Layer 21 of a small transformer language model trained on English Wikipedia (25 layers, counted from 0, width 128). Numbers have three digits each and are written without spaces.
Take only the direct path to the model's output, skipping the later layers: a vector added to the residual stream pushes a token's score in proportion to its dot product with that token's output vector.

Output vectors of the tokens that the questions are about. A number n stands for (n - 500) times 0.0022.
" has": 481428553667388545380281354304550579489460406449374372464557667541405335627406609735642378506472469435506497375588603603599552506505294538432540517516417523558291575411549437494650478519372435497669412509471610511488538724591646483622615386514489369528578574473647367547367365545664567546413356537483507463455402364591438419642548516367490416488394653589405411468401463397451425430413
"ers.": 604670211540692470436418568765444737601640361824357343438825335562560290810579543832149541457531534500509273527555436561774648564415415459437504458483741515430700657596584634505519391646472553753346273058459413086456299518543550527531601491709552553423423646806598555467418488478260605465476817616432315867769470330557368663281521455422508527788736473448413325651438637477197603587495
"es.": 552548706474529484381531521728476455523504306598440513451762306527423607685543385744332447587344572633600516603645433613839557410478463685652504310378587580367574536779572735318456205570569610571280468369504488386201560672475774422691504575634568164371462692714543583550496556366370481373438710327517465842650642357633367486256473471320471416686495236394275536751487726722398642451417
"que": 537429530412447645453331490432438574652562369149587725477515454581343386706596265471183616492287483660339247435619507331489578437642135582421385423573595374639783354706404396568546500103484678599356392427318545601386582566632423412485594485632615587462438309342460449234493576538504509493689677634361332623491568333692362403243391490412442281496567477536455579543553500532441486562476
"on": 640490784425496373418686609404626337448462479470593489548584355588410464628388274478323513716311541356420604701714527463423367633406670659354471802404537575530407598577414467297578371675554634249565463695483409345458508567595462724413600465675570561566405373708338531468666481636489488633503631338538525566637358601523480290614428523734642384433394289504427561429548602421474540593614
"ity:": 333678658647136643570551698624339626604690589301257522459569181663578585515614410612363285428313574571648480437538370848500483431514184831806627432295615636719482556553546692610015208447533505571205592544130312762506412198469642438731803768707627269375638642457451244239249679387533463550803111281489290604292076617580540956589475485311561537591483420555285755284506494619535532517350
" (18": 645459500630479523728542183459514385514618605685556478382479548595464491582338368577563429595405533649550351368546583538604455516454329350536548482434452561485620424433586636629364564433371755382453328487430564464467493503593437533641516443330494682386716503394329400553348556429575577500532426401443453512432537584467449593412636496408468527592500728573442363295617569674400603616475
"ff": 466424557684446401428316476369565706606598302522512472388578453604465623603666534567280472533515585419614445278616299454673550317715509464643165638347308588720748246428495444627580652413594581400658413537508390372641517528537480473699475391504816836440559353363601266633422720378541582522459734244520458570469504522675467667482393482411462654512598283486546682704442756653285435521385
" ;": 490644555644402477370474433441495627523454549701678377507507549528636436304551611470588461396277458716419368387409503541520643716398287572694457409598568616703720469709548585770318431350581608400504366340518473528423670232747302696571427496375561559466418363579606527581331506462456401558469288370567372623332281425539627566608683491581437654701488622837453359622545535394396556511366
" ===": 251604596317495612576491268727487342477715410668542336589483553622491512636479441654466605517606656709590396525538665632420758199437317496402492244680605560776381520378714698530337656615333374485312360561550675262419339521417558317735708447712480641417696278481534829477799666415715770508414553402422301537412209358500449600328562492451632367278572483361321484515292698394594543367578
"otes": 512398610320523504306586561365529539716691424446587202520492504587482438504755612768370544492504386897399621375682619559550453346657437512448549334565578637739648363616250531432517590364260369272378672534273504415553251414634557700617536573744784512470582204585487558608342442381597684647542381372322324637733330410524500478340401490368378455615385398697155555530517813375416400422462
" to": 438460497552577412518703379423553486388529332583315715603474564441463442599618561609658542607529506379500421616557492534556463529447487432579595534456597437517393523360500380646472574542695715364624367432506570611395568697507453569535539378488402506616503638667364416454659583454713524455345527578526556373618477416436533426523607500348420468313468391453490616443362389500724574603672
"my": 593593519343238504358508587470396371746562373474500516417585554669509782616476522504448608468587433544528421631504518522505504366753298704587586441643524870571813664671634544242707519487653583604464653329454433611378539605509596374373358419554589519521473583486584585425607221752383608456816373527327556573226470547692496348343518499337589695688492445769558646417447437647493314388597
" (19": 647466486601571425690535219491502320564586676681488536375444515553498539546299424525534503580602548689580381368633573523537459513521405428640536431551438450466543426394555568534386517460420749334353374494450560496600507610531370439644516394384446661419670370434354503524475489347586610480531417468497447480493415592450380604343672497369497473614368694531542383280571519716402547671422
"eph": 534557565811309615629521510392447713600512665254581403419733610625605575600545515483467368459340376679463430319605492496451659547294351484572397597485645438577745301464271640508382312540652675399393435804393363391181341492500587547614418669583713592370384500366435378377485391288385431417462690504547533496482369632826563747357374515397468704568754372647375699493620457541436313246346
"ament": 500382532381543430707555500371364708663717762722404447311919551601549366660568666620266202500685216534505680439486598637929595449483244519414430059674533484495484760413570671559641267663573445333598591545241373753413573495756505658289542622708762459491704596445257547461419366440358505738689324430378477728648339463516567546537858495490279529591797690435437523203554653152714611525648
")": 436486629509355523260436254486549592533429465676507471479454155503500480578674584343402436419382473391357461538360393476340336496345597418496608368390589456524586316532352423467402480578438483315573439559542449652538512362359447632518323413507463254504791761479551306468507560630723344288521628437591470458666415441595507496528596518679475692372385521435623333278662454576284707786334
":": 542563470422426401451576402707514463369401544407493444684527537539432448457370438424606380668584445402397484283490409682246551533549231524654494560474611477579451606390361461727431589530574490546345589719544398705708637599456401624806540290469441341602651430504553519394432576384539500386354220449469381564546316686362619545573455533574424386524526390559517358208500459759665554661651
"s.": 600403373446611435158628433825454684514666312824338677678569397483457690642592529710496322734587400381556331481587412687660590412400372500359568541412507413575577720550381522404607646793492508453352511192546392596210388496327542344573628538566478267437430334586230526482243490508343352423419798416604412649448530384542351496344456505458466695508571481580423354600605680437390476475553
"ebsite": 226830720707432457556519574487322728530441541367607481531682599542631616390730513694236204471437471331585373554528712720594621456586429749588318436660448664597767452613579857386408377201254393583472548677423478411817561468484373693677569690427793504354537339574598751300530302549552516648536607306228489761546465424534590669418684471367573661620604363484462394631448821533341309573147
" Location": 464605375505490613687504318610461480418500430299517440471713521677602223411569373687435685566566329388435481297419643500379748332436227394845422383334193650593500306508768528378406253328305340693275359737717669516482593362584383475546597595580768500432601558500294726263329422443570592528689173203400405500509293426353402642444661502373611715661536508476430456504364618427429540554395
"x": 463252448432328540464413593549539496557450472470445347577432525533405537521566527508315632455518677639430653429449412531466436330529630377653335438486559436679567596785377364778766597369504751491489421612582263630535563668492390619610494571468421458455730519380610390575327563410352666473308604317670517652348582591646245738424279507519431381323485557578556634659645608511561422599291
" ==": 326444532547472716391566114504451564508475418659622412520459700672570367696215602684367399547561544887539412537546672624403596375263271550442596351653327685739409460307764528311341624385363431344355345530459691441504335616393475480705729434579488688385558319462759741455539606436740745539457283524426465602481237354562387365338450503518642305433334529424390500707219294466508554416639
" continued": 603460679757390547597306269433491582531608349449335430535599639532449429668512565627574395340506484469606506393436698610743484519452384557420472517494487581454569462437743514488628552290363438558652385384422670375341330629659417326580602583644540509475614664692509315514375380529600396534539493556449363541487398321523469412507483492351579512485481560638438491653290526598548537468516
" are": 575538652467571641303336381404527531525457481389339403661628568465447276630622509814571346569481302500486595500490503633613611432424275599514561504534382445354507399392561384497486554569415561500500528214572661470568573546593490648754553474510472315538550707511591439485310197529531546513500304458598401348471532413552241432493546510429436374424365596439533529676387425349457454514294
" |": 566527503386421432535540496703564327526528514656690458466314435421347539313464487280732550518612686735277410737296471406419434590392531497393356472461609388630500367367326596504710607581557480496436347293541513635579446424297576575613525356368407490552337248448628610589549770241507496428509431425493529281426481573457614213519461544616418451521305566584532457554507373486552639577507
"es,": 489537760451570507504447409624545514536469473439402387387665326550356554563437376745321424568300554555536614569660496541732447446538394620537543370496567565285581463764613599273516184521623571556369504528481441450275590677373653443706380584665566258426407681665516407577423684396424460471463518386580555792612664377609237529362486492251412345671379265358277526628488696842413634459440
"\"": 500546426390600429263249188504534452432544626466411526258413439536524565630571552450380477420536426709466307720748562605445573535546617533426537449583487484802528682353424646376330433734485692363650437367464392642492605493513648350605451338558357539467789453293620816394790571634609618452541487744225461421622408420585647528398626508527452416375480365521551574399348563452383554636416
"ation.": 294504713511526450290457410579361564471626322644390486289738252581642351678750415753342431392443427528500450625514500535772852661428500545649442427530425515708723617438655886794447365495453368347291370443231435512471275545548719288482468959581547304486495779605569752537253492391383249483496762323411263571601263480677449475455449449257587713527768328495354582383467466325262555486491
"gar": 590471330438375462439480547489363518542643611507500393500653481554497599609616432715391578488323637697492367225596653518495583569752284576657326627514398698489658576700763561558712453646477643669550652374631406441496316466624537448396477697256824489420647532478566583380418550416438670682467456589336599849327253504660355545390345492427417523363618640730453388406390358396493461472469

Output weights of attention head 1. The head adds the sum of these rows, row i times number i of z. A number n stands for (n - 500) times 0.00047.
o0: 565415489649492534543492570350641498436433587474516378457534503567390561570516516527495308329460532468471643389553757384556295573622379473552434544476494533607492481325540467405544528310465448428508489528441494439598469400598462410519587535480571544527511605530652482444455386455388308645464315498501575547496511508381444399501554580398494330473423496694504474699475498540525473412486
o1: 454372409481540421448507384441483504597445468469417507496595561613581522660515434512384648431390497379507430461547410505640423476444500553391588458509524510487464539588574467429490435583573650548536470417494408448472511516536554376370525705437471499361532559498516363455487413518473499462461581537417483576399528314617530549508736581553475627526598415598483591443551472611359432512517
o2: 411569619593411623662542405487521575474552523539513641536540595637542487534349407477550485619604492621491482496503659442506504593409383422545458506466330514441507402420498549556551420345446487416386586630571672401600411650626375490567543393522403486421513276362430558639430420438451584658455508480569551590546384659426369367488448487468406435564535466521472501505350581630497538561459
o3: 393542599455392572492327225643632600502523586468532297567524596765348619534469647484594619394559584609510567614249703657491326490377510633487620604364472430493507451511603527404598654473496519486518437527511641389458409721550479359637727567642525603519638685533567495566443674600541574562471713666430498321605431561548482309513487519314590281576437664550532515524371398540557446425710
o4: 522617684498314500552383452501487599464302584524418508614458427388568320336492554431364480477342324388587421368289459297358394607454731345505615502458513545511548401666405545596550562647681614472558459418580450541351488395517381641395369532383550332618433646517396269225445535509463363502511466484495555333428613436629627435628545408561418646605512510506543430419663485608434525655438
o5: 641464638483519575400471575483588550538452355485431370417344464403516570616495702381564471556495466511460462526443514438441220420629486498432442591435573459482356570530498581547482592464391455455478522480287504571514509590579564589486603429426357250396529576444485501547474641539513474464536586556433420391425576400525565385424530417556514445482472465491479420475533406416473609510398
o6: 445446562577481369518654484546480538477584588528479477579460439426574528435413432534512583608556515486520531529606503447737552606555575609458391517442419503637635568486520419500462532412660595555470549293456537670523645527688498439457485460464525534411425477516511513420406418422370406484519558561434575521424528647459583518547459519455524467563598378474559521509508492457318480500557
o7: 577325410331746552475488408595701471415480581471582308473430530514624616603462455492370499476483458248386579477494603442462420508644488613461540543471563472493448561486608434576409456566490430423416544547458462551618510371561610346459591524382492600568607500476523430494415356579668697354464459428251579590525429609568410510525575575520547543354474440483593602583499587563424432316432
o8: 481525444558601503684685678598446356479580518587506638418532675539590679592262418609478391579427550462520411576619600466572598525592297371626432588536427505446384639543579425550373610362587640504605303467315449534535481409546568405492509600362518480465350452484423646525484389420318522435403432519655509460452695638544589684377610029390524616716581542466412379691573392415620582392584
o9: 523532509435538574403535590352617476531565550674399605325667497356498518396474551473511481521549412501448502604646570503572585708595223359540533492402456442456390533419395424450381402548566481335659346315571609644514637451387662461619564641573359476586529444465556596501326299585568472306511337484715657408486504408485456570375602629527493479556590399480592414544563528491374533467554
o10: 458512512681423362662661525382386439543468678585553480505387415507563662353585482444503608610445662536398430671442512426454402480429499490477506436458536565524401435579613491576454526435476462456363415566552453534469431298416470462400373493345464645338516509392518400563575633482531456505506580456605461667548608393552490408575435446522541707652479494510454461509709650501405617447465
o11: 495465471445605445692492683538530487502510565581503478480433602438303500549481324692607495487565444415465486357412467527482526563597454622531498734430547505446471536439580611551496463461619602652550541551389543520495596436582468565478573491657460585492281350504408485498581446360457515488452395381536463699534506482460547483489719416391402454484549509644566451559472647475553425443558
o12: 527404645485625573582437493571575424627619410472431392372433586516503512642548297646440576552532410563575475576750572674630550405513497559442421513423623487518461540479336568417389466514572489625636399476475573387440596566445558468380438427670448522389435459496561564526507480631452419627481582415439614433324534642476426453547513401370377340394589573553522410564442493433475576316417
o13: 482570385467488313369633527736396448415569362455530590625478568430445387618455506394635537432684516522528620564407505545444515415451510604433645634522406646491513664434529540511443377567599459531429551426566457557464510251432451450537570551637488590588392507481631522464451505351454576531533605348471467654529515502591618498397388747582429505591606355564506603637528518427576592465691
o14: 532433522624495438638621592476410363510456417481546508637559507351508425375498247510586472493419450313406525409461331292449374404544577436484413521517549638360414539699529374567507479360574550661435512513565591526453495414510476534459506564387610521411374553526351563413394526434439349460387523524701517464445574615477356478471416392495502652525640419568465414483558386529468495321496
o15: 376491413421568426530530449454629333406355504460560688482462527626504563407469537557413513578523443587505397546457485558481596472361594591627470482677329417523544657554428623510541505705555658452595604477506536385610427556488503444575304497478559519409425495522368527481523553522496676615512557609450453497553480416575399490409529552510415355496606394535535571364418374569405589692385
o16: 539517545550418466576366590368568593512427584221481449592272638638538619394408477337676451348500663634545644580419663554444512427661505372324509521528515298338349457393440564519497626357613541748655543592246391502447429536611407522440465563525648494551548469401547316705578405444506490742545308679473569389464502431529551531534518562429511530538335608581457537415428601386537374470572
o17: 488570431580508560632502550529530385479505415423398581642601630496362552571435350601516555653507412338478404426498495478445471417532512418558388491496359347561301581548629605663360383489529661399502511614445501570463477448527506365545587447489470506584426438450587671317475650482454640564506464532365483433428531528342495437462466443335433594679691272408491665493437462594680476501574
o18: 456401536452485351391434453608498549409458364443525505379462461425688513526381518460439220530490563552470443556657451436402508434452578590469623534490509570516511518506467487513593567645452410541468585519513520653514575440511525485402264423500498560508610554505499616594421597460585523493463471539418505532624438455749508398413574421639616495305367481603506556607443490442365682509480
o19: 554631446624644487537407556514472542506521425481542543523430565591496472440614503509533672499604404383518507499513407471474444480388645552591494553407454389534560495431554758427518520497584553490488455514431528506449218583388552413500510531535598448429531347508523658422564573426448581388513640402362495572430456449513421382578446279452473596379610539360583488439331555299485369543625
o20: 650428547419520310460572622532509388589457427504548638455576609441480700499445231562498446563371610588591301481613622507602513641589487494484447660505453430572416716685485562673596464525462709524306572415601603537520501484603651511462519593400499606434229438457498594563408628349317424517313429481586452538480619586469526519398468535414413481697557551608500753865604417539613518394603
o21: 455662393638546537518507356488451490372541464346630466310540576445445435541498457616419535438465391494590490504465573571369526203539467453515591493572421561437366559512606582362402591360599446566481603577357417480571481486431491432573405498642418635411493530422486614515503518514494631533425391566473527582490490426458453622335458474509592479420555398076488337483396411393572472463471
o22: 456456477333581443560613321493482328484483653480488511501455548453618555303447492399397375589598518573418483579601520506520602618507435569379507472491554472682602503666575543520417419475661534444411388456630617474527622381531558351530524547587371636499454272480510591373392602511421550527505365481453424527476626525334572532492605550460547566576524504493442471623578554482327540500608
o23: 654524450437505638553420458459505511505516556447463338541569514695386575706414320419456519353407443527510434359580544516551431528651561421349433480441512493561492457359548430469368463485351490455423518537529625576485616552444563562565479558424540683408717748432557521636367559704616453454525601612352508429592563476408430400435457723400501432313360574494526451530487457563446484541412
o24: 560477615663521380345516478521512468487479427568523403571493609540461445515617582510688566368452386572543522527444517601530308608493524498438709322388487596502599405519417436495594499388487468432572392510520338439518509369609550444540639476315492462478482521671525390757590357584542594339483508556459646594456374446461604358562592380545599559568500538551529607460576382505396462590546
o25: 359526515338503375439594406597446563507500368405578590480422429496582542580838424656549529505495516460562374584543510711403552361463482524480508577480571485320385433475516595654427470408443686637433286572535522510506578570516465586428400417371602496670482590437525459611509418444608537667294500521538365449617487539501596524498446349587412418392617404476407500502574376390567661378408
o26: 432398458514474520444502494528380375499514493409441427391306537487594472566649534581391511462531440516522496628550442344507553435548687359584575417540502578598576477425566489520330507639729599352548465586415454509492318447589411382316547509571446602490409430437500428428793506495491481413435490476519672565588515223564447578458578457576462601467475601552488514622380423567664636550525
o27: 568693449588472432551500515548339589527442449346509465580576519737392491564371531340519483413547389411558508303309487495490607378424376522541574617675533483577466594635566497556464522293436386586418548697657447596570479445423396516455355512511560468590471510620408574418576539660505532440537326446437414592486465569416498533506533443436490413606584452406537622396465556577574420637459
o28: 403593530516478486450570611470525490417415544587439532517483576518668448584601511501557465569543588517507455478550475536555482610548555378626603485560432598459398489488513496458487498477585284386567501394622531593450616454426469518496465514557534591496320556589402491351489596469519520511570493438521441594566498499726512550452436784445524511584474507438418452549537477649576532536670
o29: 423372389483558457422393487337520585491543544501598508379501606395554524520423601649539634500514538606445420405580588386615482369479507677393597471558498439335507586483566517510474591659447593424535417394566491376548401612658490526372389448458512444510422522536450478592324504494368577516404516449412546475510498385569410471465446885547536485564453632635539500606482480472450394472320
o30: 396406309291677497643492416574289428471524560432591440504376523519481462470398408570465508599607441601430356552658634578684637535588437475622481519579565514645359573444665475517430362729502554439544420527681592557554561603633537572582575437569437651548305373506476433469545438458637535498487405420600361418542443478455428569568509338361564549496533394522465618614352511500529440427650
o31: 433541599355432522377405386522492518392440622636572385484318637599432614412485509490427561353590527670367326510565632593573351452496528430440302445373590510494548258406476479391477376427507648517433351510433440560404509328448464536478543442455556452627447488408430404538590541541410495597417458541519401574432527284413543557601538494495483530496558502553582497473558536540685477633443
o32: 521575471434551587578661555458601434486554582290577663599555640715524392339509391532497652602489549636558478571549585512345492522554287487480465455646497582394435479553266414577450562367398522414438501745425482478414497435616510403612730596443338626377418383386448577440510468273493724652457374423256486467415359664482460391482333619451532390474407511577426492587502471428530470464621
o33: 519455637610405663525517668369557490474395638346490459661536626713409404446501531618541453564401422411465462252420571498549551570523347596434323393682450551403441557454567362494574567344403402461481577697383581396553496580539491524604635577469544515659402462619422246560554435640584515648440367525582751488352483610413516597712413410399582408664347683529465538631581527381608472516555
o34: 523338462420572647301430565464499610447410477420442498410495462552516390510445504332429532619491434433551502462466371546545514546518647375532528548478477517380448550390398446538468468539542427455476628550345505584526637501546500781500549408572697371556479509517497286380272382625622489483601233412401535643552425538547551521632486339540462645555508570537570635482291379538524355426304
o35: 639341502620504504486548356360688490636494424672575482418442484564403487476424509477467385471420472390478588539347615359429279557333453356573584551543383382535537311578529427462581465219420329334501385370463496497525350147414368584515422558545543443449437606532426282577349488507719435484438415483596623439461511398441303410329377486516483607534388499418501527636525417487476553554438
o36: 602425488659406501439493522532531543412533394567560458499613521438517471372608503482470438494571484496494329569507501389322487402447548403607471470530546482589538372339576456497381484617584448315437498597599520523591615547591460417535530478563479503385465453431353556565519584708476535461485523501387518543555541481408430505436509468592505584512478396405581436422566552478387675480508
o37: 507545618276495433418565495538576591607451632545600625448534486429490601371479457483651367535494501566469580629560547542407536433531456633210377440641682542601341550485519462510548623612442384592527377506574382530587572398496614548592541324631527605549547434425836486615553418447537602583459267448348545492476438617493537563532504499420361417501429508547354580611516610407438402285527
o38: 540406503270667653402469367422435504512469415506488484522578538549496539568497558435420426575436534390410444524515394704426496421500349399531699531422611467551462611309408423521354336451449520513538571502540435488628556611564566536680539479682514485465627437386463624369552321618540612520478387526530583543614407461496390546467542575521645553361467386378528397418447704623367549549537
o39: 498541589536542542484514633388564397566447577480620604554501539455550489479645398453474371468389621304526622563464443353502383541448623417393512584386449469323509529399710459460604461318405418626496501438559456523537421352514589607429410521507666369559426664559533487378471512545565446535579516417584568448579630445445396444507563379422428632567303585520426445637553461450432481385490
o40: 572591351550663555410350436608513409488611497367609582236453516420691550627502472435462566582594467626445503831610422443369697630642667546508528447640406483555559579454515588386337395513423580421529683301489482547527501457447794514393499533624339685514477313256466764384744494614517667593577387626343610394406546498665432517471510530655495530350565397385530526627496471273423483432509
o41: 432447535444500645654643628554631483517481444440596402578435491455473558522518435394518566451588595641580360554498362482429472499307469535418343644534617605558473537422432541543599743488592438648369469443472568470408281496580475525492481650439298596574426373561559461439588599490459659505425370533396362516407554539441661521487429502524415417532393491454659445472417332437463408511594
o42: 647348511562354540482569387543441522528473365584558469529480317588432598477416392446306497359363497409519645437281558344520469523492479556603599633533480537300450320514665388505615502476419410551411559510522524494494412468407418559434536591495534552346473551520513338636344563576548455522724444582597512476601519568371542526441491386480471463543297482426545479510499435608454394427529
o43: 542458404550482542503526562476454503588585552609503472320523349479547542644536455329417578421341465304631524606572400493593492370561573464457599615580552506515477523575712416448367563403548519393578557476572572474421500250519606619352350569569292550483579583566439419513518549500655368452611484555556469523346656421591563495551589186479440456451598543359527530563578499553495547439554
o44: 454470594659489485538792559561539572358499448410535411535493474529576432498547417551428561556478482606503455606379511523615574496645436502442384516466511515684531547495591429515432441353456452603577563458536553494452484376585570449505567485453665526583348517543476432639500489409465477474512596550398658514486554452433475431502423423521514452397624573395289548661403450655611519374636
o45: 534701518693654671595611493333358825438367427572600499550412564417639521425381609624541504665567410325408598302438437596388512446593438628625474487457546504490476460404598323380466517318702421370451530534480489472502472662465509549441338331497478542629456437604582604430395532581492533465435298432508604500510434448408487434522429470373575444627577652468653464462614380462457544331627
o46: 519518593547406546515405562351537555476456628352509528347464782611443402466390501664585443505560503593559325468648584601446442476420415607446422406562400580483438518414519534527455617612420378517620369531346443418432380565487520600532586403485554707522414330387385446633569551453472680650332411596431616474392542571359542406588596553405535377465402579655373614465527570431544306554487
o47: 461425710485408658387494440447405561519389518561500223530535512455423376571451663511454244485448504448494601390481484348546474661496339509504485503553556527387574474578498240651543441468360226514486517565586573480538306394466639462366400576375682407331497624710534316477386413709518531387500533516591439408414477439635394483594541380586553734530385488520405369464569680504391590591639
o48: 688526434429525451523488655416567430658469499557455563503617526591304418325506528655598415584595530409512346287573615580621433425529353506443406612465574570530532615592541594680696508564454530394547335474618474425494582561567614405540654446575424467783435485450448499554444372352489440565274411476531526377484422375367359533516514560453562377494702592527315541602570707487607438433596
o49: 489443472428536650455599576487671419534486396433432377546457583446437477425510419560591585588506469509577373402443558647528483463506636419513447463607482475511485504294508580561503473501256391562505436406454675398510370518489639407424565636449578408501426541593433450512611425570578534451547594409453539319355401429444575326487296197436517406509482406411516512648501585369582396388508
o50: 461563477497474455537623597562615305417580601569452498543537423503437613528662514511524659668425587376451515339328498334440447343531426442402334396462596532435533360427455398529509435547502361581373529609547468390513446504459404583582495493601608509481464412510498536444460457362546656516541603418508568470459499519494492417402502591577624464506533575472645435333483525622444417343339
o51: 625503538450471470495648400410625506461437484385649599542493289424611580627593343281396578414502490471472540530378535567509439485426560426550494458363660397584501435622596536496441431494505478560426548436579498532325380472540509304455535525569475428500712494543545612524619553551589381458607639585454459454566548511252513515537484598627354530576581517512403424525585597521423607370561
o52: 623488466423503453434572332551506475585575522473532378606445466360411446477358473406557421442492564653382442493523533442494703547707485473548315456486532563480554427411635452582578375586610548477418440398522528468580472564459594475466574496457425438452542418488503532364519552423368544507507462447427669393492441484558454437469563419442591635463495637429476423569417482467563537385584
o53: 328448426632430484405557591507575579557295437602563545473598542612558546506506513545549365494490571424395607509326231503541341476558322471631657586427516549495469451364504488600516345441363360573496670588485576519500487556387508418620575477671474545401590537434651404622434404525562425466462434493733361402518481709529606602479466365536501479471488435495454460490550533505559597392353
o54: 327466530556504572553463485619488536464425518534501408483567513529485345655342501508455565545494665665499406645664508492498482437438475473393537576660384627435467496435455566387558556538444420587618478479474626530423414538350550534446508515561472587441596494408602414567532515647544496518402543480562599332518495576612425383356541238442483498409534577359558616616461474429638635470549
o55: 497313412468581392746387411625627488625474551398509494493488666478443551720459488513511520559509561604558451583602459435576440517587549499512548605578537579538525549651565401496518490581567618408557463485418621461519588506407439417423564564583423584450533418471436563472563311465522482557348416504544574480447452610473355477439361391383441441492680485477479604534469434453629476388471
o56: 585718499498623339407482463381539616599443555538540566479479441511446529467678558357695470542456560415493455553480536486418527422584512654450581665551455619618506513491395679408460415604470625321646326637482408436567635470382511487676426462544605696624574637490572413495560535402578557594525438552318608415505524677358492592544429504479373468443444574548629493567608535502625410473228
o57: 484630431443517438660590635641488423493515462553520460505579554551407543535386481512559537574561572333350488446313455418567485362435415579542412484462517489437502555605568619515491456329583445535253628497429494337560523469419502500636507561524517565455417471541435601600481582293444471468486482283504423524526513477435380683408495499588597545558602435458372350495394436489540493497577
o58: 464631556548382598343457416653388679393472664365639458554475328677511512629568517436535588470532379385458445584607370521426509486462569451656571576569676505488543450572485437397430502595522411500570594496530472556398544490376443676563428434637584446537523718488625486512573640481685396349575537618385491665533325432584745412551423578686448535422612388505468426409495354461462521522436
o59: 522423653502565603458377524545427602541506575505647458532496573574449642324682612596640550548530561426373466446424373712703325523428241548403566498430471526542564373663496589533402533338430546491297373572437496552494574532515437558456519475479649373480369506376633467480390417390363315422416576466501392522452568499429426486432503544612347497533348534525501436442547471524514707689447
o60: 711543434532381542488562420477472393551577451492546360373399482413518495546466450384571532437435478625515460744561512415665540526424425484428468613554397581415377603611466522507591583552587381722406444548550586461442349621507497379554452454506433607477602388513578453642390542509570473444560550647323426501386572339558547374363401574708361394574453527359541425561445473355538586425436
o61: 616494362418626514412357588447473447506465607358449416393654614588491388546411474660628375435515458507580668496598596739570597551644399504444458629508403508290249475447559381453613575548499594567466553494289541519494625610584531537671454536486504501456453498503411521578317427504559585636414258607461559315513524498521427510539393408316567446467476509606414479627388293408431471460527
o62: 449348445370502500527394463454357521385494608460500527523463484587444591540460440442424446421540501497591512458554597314529513524659372515699512266574493405558557546423507459445364528514507551419441469597487523407647428482498526405631597476535470514401589438448512504362478548605564562526577389551541454546559617431435588593501600508553520473484561479471399468458498500407390593441588
o63: 521590408589375596539484543691526391560519388641636500446636738486422538458476552439674508690504603566486440320400560421277493481416542615607484517665505530498427473324538549474419505477352370558312591606580510500647431417441555452590607463479605491499535318444445572533447465372436645466537506480401460451488347570483422454406290510499451424624470586502500578434516520532616404376425

Each question shows a token from some text and the vector z that the head gathered there. A number n stands for (n - 500) times 0.01.

"al": 429595528365483513524605416552657550516608387384553421580521574494569463445436526514503511569462506448442466485515595507547448591507470401414582572403552426535484509446517486479401435568482490
Which of these tokens does it push down most? " continued"

" sc": 501619544446452536583598475571527536539539443493504518569481553474560469439347543560533633504534552577503487485430500507452477546537562439463619583409523486414548455487518536427435506532462564
Which of these tokens does it push up most? "ament"

"ement": 522662554540515580572497418450500579530632286555372589568518511476441435608417445320358617435453613444551452553537693539506571540518540374462517614597660428490559540532499561440461567385423336
Which of these tokens does it push down most? " Location"

" Pe": 554571545505421503485510470525503539510555507547474562472496493502518565512414518479485588537492572494488436511478543555585544459469425425471468460493547431498469428503530514488533550428568485
Which of these tokens does it push up most? "\""

"\n": 510519491503404524520625482612562549485506482525439556558482488515548442475396495474430486480521644443451497511565549455584455576492492475564519581576645510493616541462505582453477490468512535
Which of these tokens does it push up most? " ==="

" vers": 596538563535433561520620344497509508587499369472740550487432511555447476527425440552486523542460617556583469480555457462486466639518434501563612585518504414487572548498518564415523442582530507
Which of these tokens does it push up most? " has"

" of": 376458532317571423446547489485493546464439400412623541422459503454454538387509437499502516523549676541587513531407441468363589411394550470588466544367523345530708512528452588502544484376423516
Which of these tokens does it push up most? ":"

" and": 514593508381486561640601522593538518556546402558425539587470538426570400438337564545585642475534503581533452487357462521480461548531532410433619547372514484425571447477434507484471512543449523
Which of these tokens does it push down most? " ==="

" have": 442666490496549576438466523544406556489690484538478568572653505609485356438516608718594480508411420544547405360407431414426575522740550409308488627385385594414435583534486617543459554387425371
Which of these tokens does it push down most? "otes"

" S": 474574555421432552564455461533439555566570472548440552493456539491515428394515569480549582493422526432447437457456507485446428577556583445424575531382489431490596521493510503451449503442411482
Which of these tokens does it push up most? "es."

" A": 366544514365480385519543468482458465535433432462594454418519587526485629424470508450489547518502672469488565592399393492507594425433501428473496673390629401509710512516502525468518566371376479
Which two tokens does it push up most, strongest first? "x", "eph"

"el": 465696597502506529456530508699438401504688531461433404458590459512640569530469674456666490367488560485418609498575448393382442628621466487345617438387729609656527669430450556623437518620328489
Which of these tokens does it push down most? "ebsite"

" military": 517606539399513584612586520584535500565537471552454517573482549442569497428337546547556625548540541567481487478418494506451521524525527441452621527365532497424563430500476511448473503511489570
Which of these tokens does it push down most? " ==="

"-": 474490547374518447500536432502572572530457405498623601407333494536499481506514541596528463576507717457499521489414407496470521603537431476590520496333512394487534474511555637457550446409540585
Which of these tokens does it push up most? "ity:"

" Met": 458592519419477516571518443524480499537594470527478521548480525486478478429497523492558584518426536473446486471498539489472455585508542479416588550383525434489551489542520522441440487457463507
Which of these tokens does it push down most? " |"

"iness": 331560562448561513502594419559442531431652512505394359439492470435600533535425550425463492393456496472415496524488560449496464562502422528380570539445641567624516553535438514466350491563432440
Which of these tokens does it push down most? "ebsite"

"enc": 530474640546222516507643408473494431641554434485611514587412424687391496415392532526475557617444683397445405515622467439611480574533498449592529549573618490443697623547471559504503470440610608
Which of these tokens does it push up most? " ==="

" by": 322556393370647492570553069444549446513484416509518421573329147529339697434561630445552571382529244486600573520369439478412536555531298436350714329313518601453492381337659372820551498320397288
Which two tokens does it push up most, strongest first? ")", "\""

"ev": 367538524349494391513556456485470482520446415458593460432520558515488611426478490445499538524510669478493570586403416480473580422429509440481493644395625395527702516517502539470504562378387470
Which of these tokens does it push up most? "x"

"|": 482547542466525517550555484561558436519549483497546422526439494509558506528326524537523505494404536497452463527507506455501442576522532501464553538499577511491580523393525544494423491509426501
Which of these tokens does it push down most? " to"

"ag": 377508517381451412495513543504501494481415464456598484455505598528521625369484502498558533540455689480513530567364382512565618453458524400542502615383626358494705507522453620472543527379401532
Which of these tokens does it push up most? "eph"

"ates:": 572524590272570458511534461622623488449494578404517387499403525515597505394259442583457504467400667506442564498404599522548565581504590576544498560422555538465494452461646534361435507546433566
Which of these tokens does it push up most? " Location"

"pr": 532588551404555604606575513584571487549520520542458495576508564442602545449362539532541588564526531565445522482423513504436539528567520460446620524336572488422560444490488496449475509472490606
Which of these tokens does it push up most? " ;"

"ric": 476463489459518461526552521524496570485516465517484538422480477462557454487465483454515534491519514472496512497492563505429492437511535444494464493434644412542574534473512593435508491427506366
Which of these tokens does it push down most? " =="

"ative": 374501494367528397457518498465444503484375476442661544367493618444410624408484446477513566541562721495543558562367389523494611443418508481575488683348565378505723488538456584437575541328354534
Which of these tokens does it push down most? "\""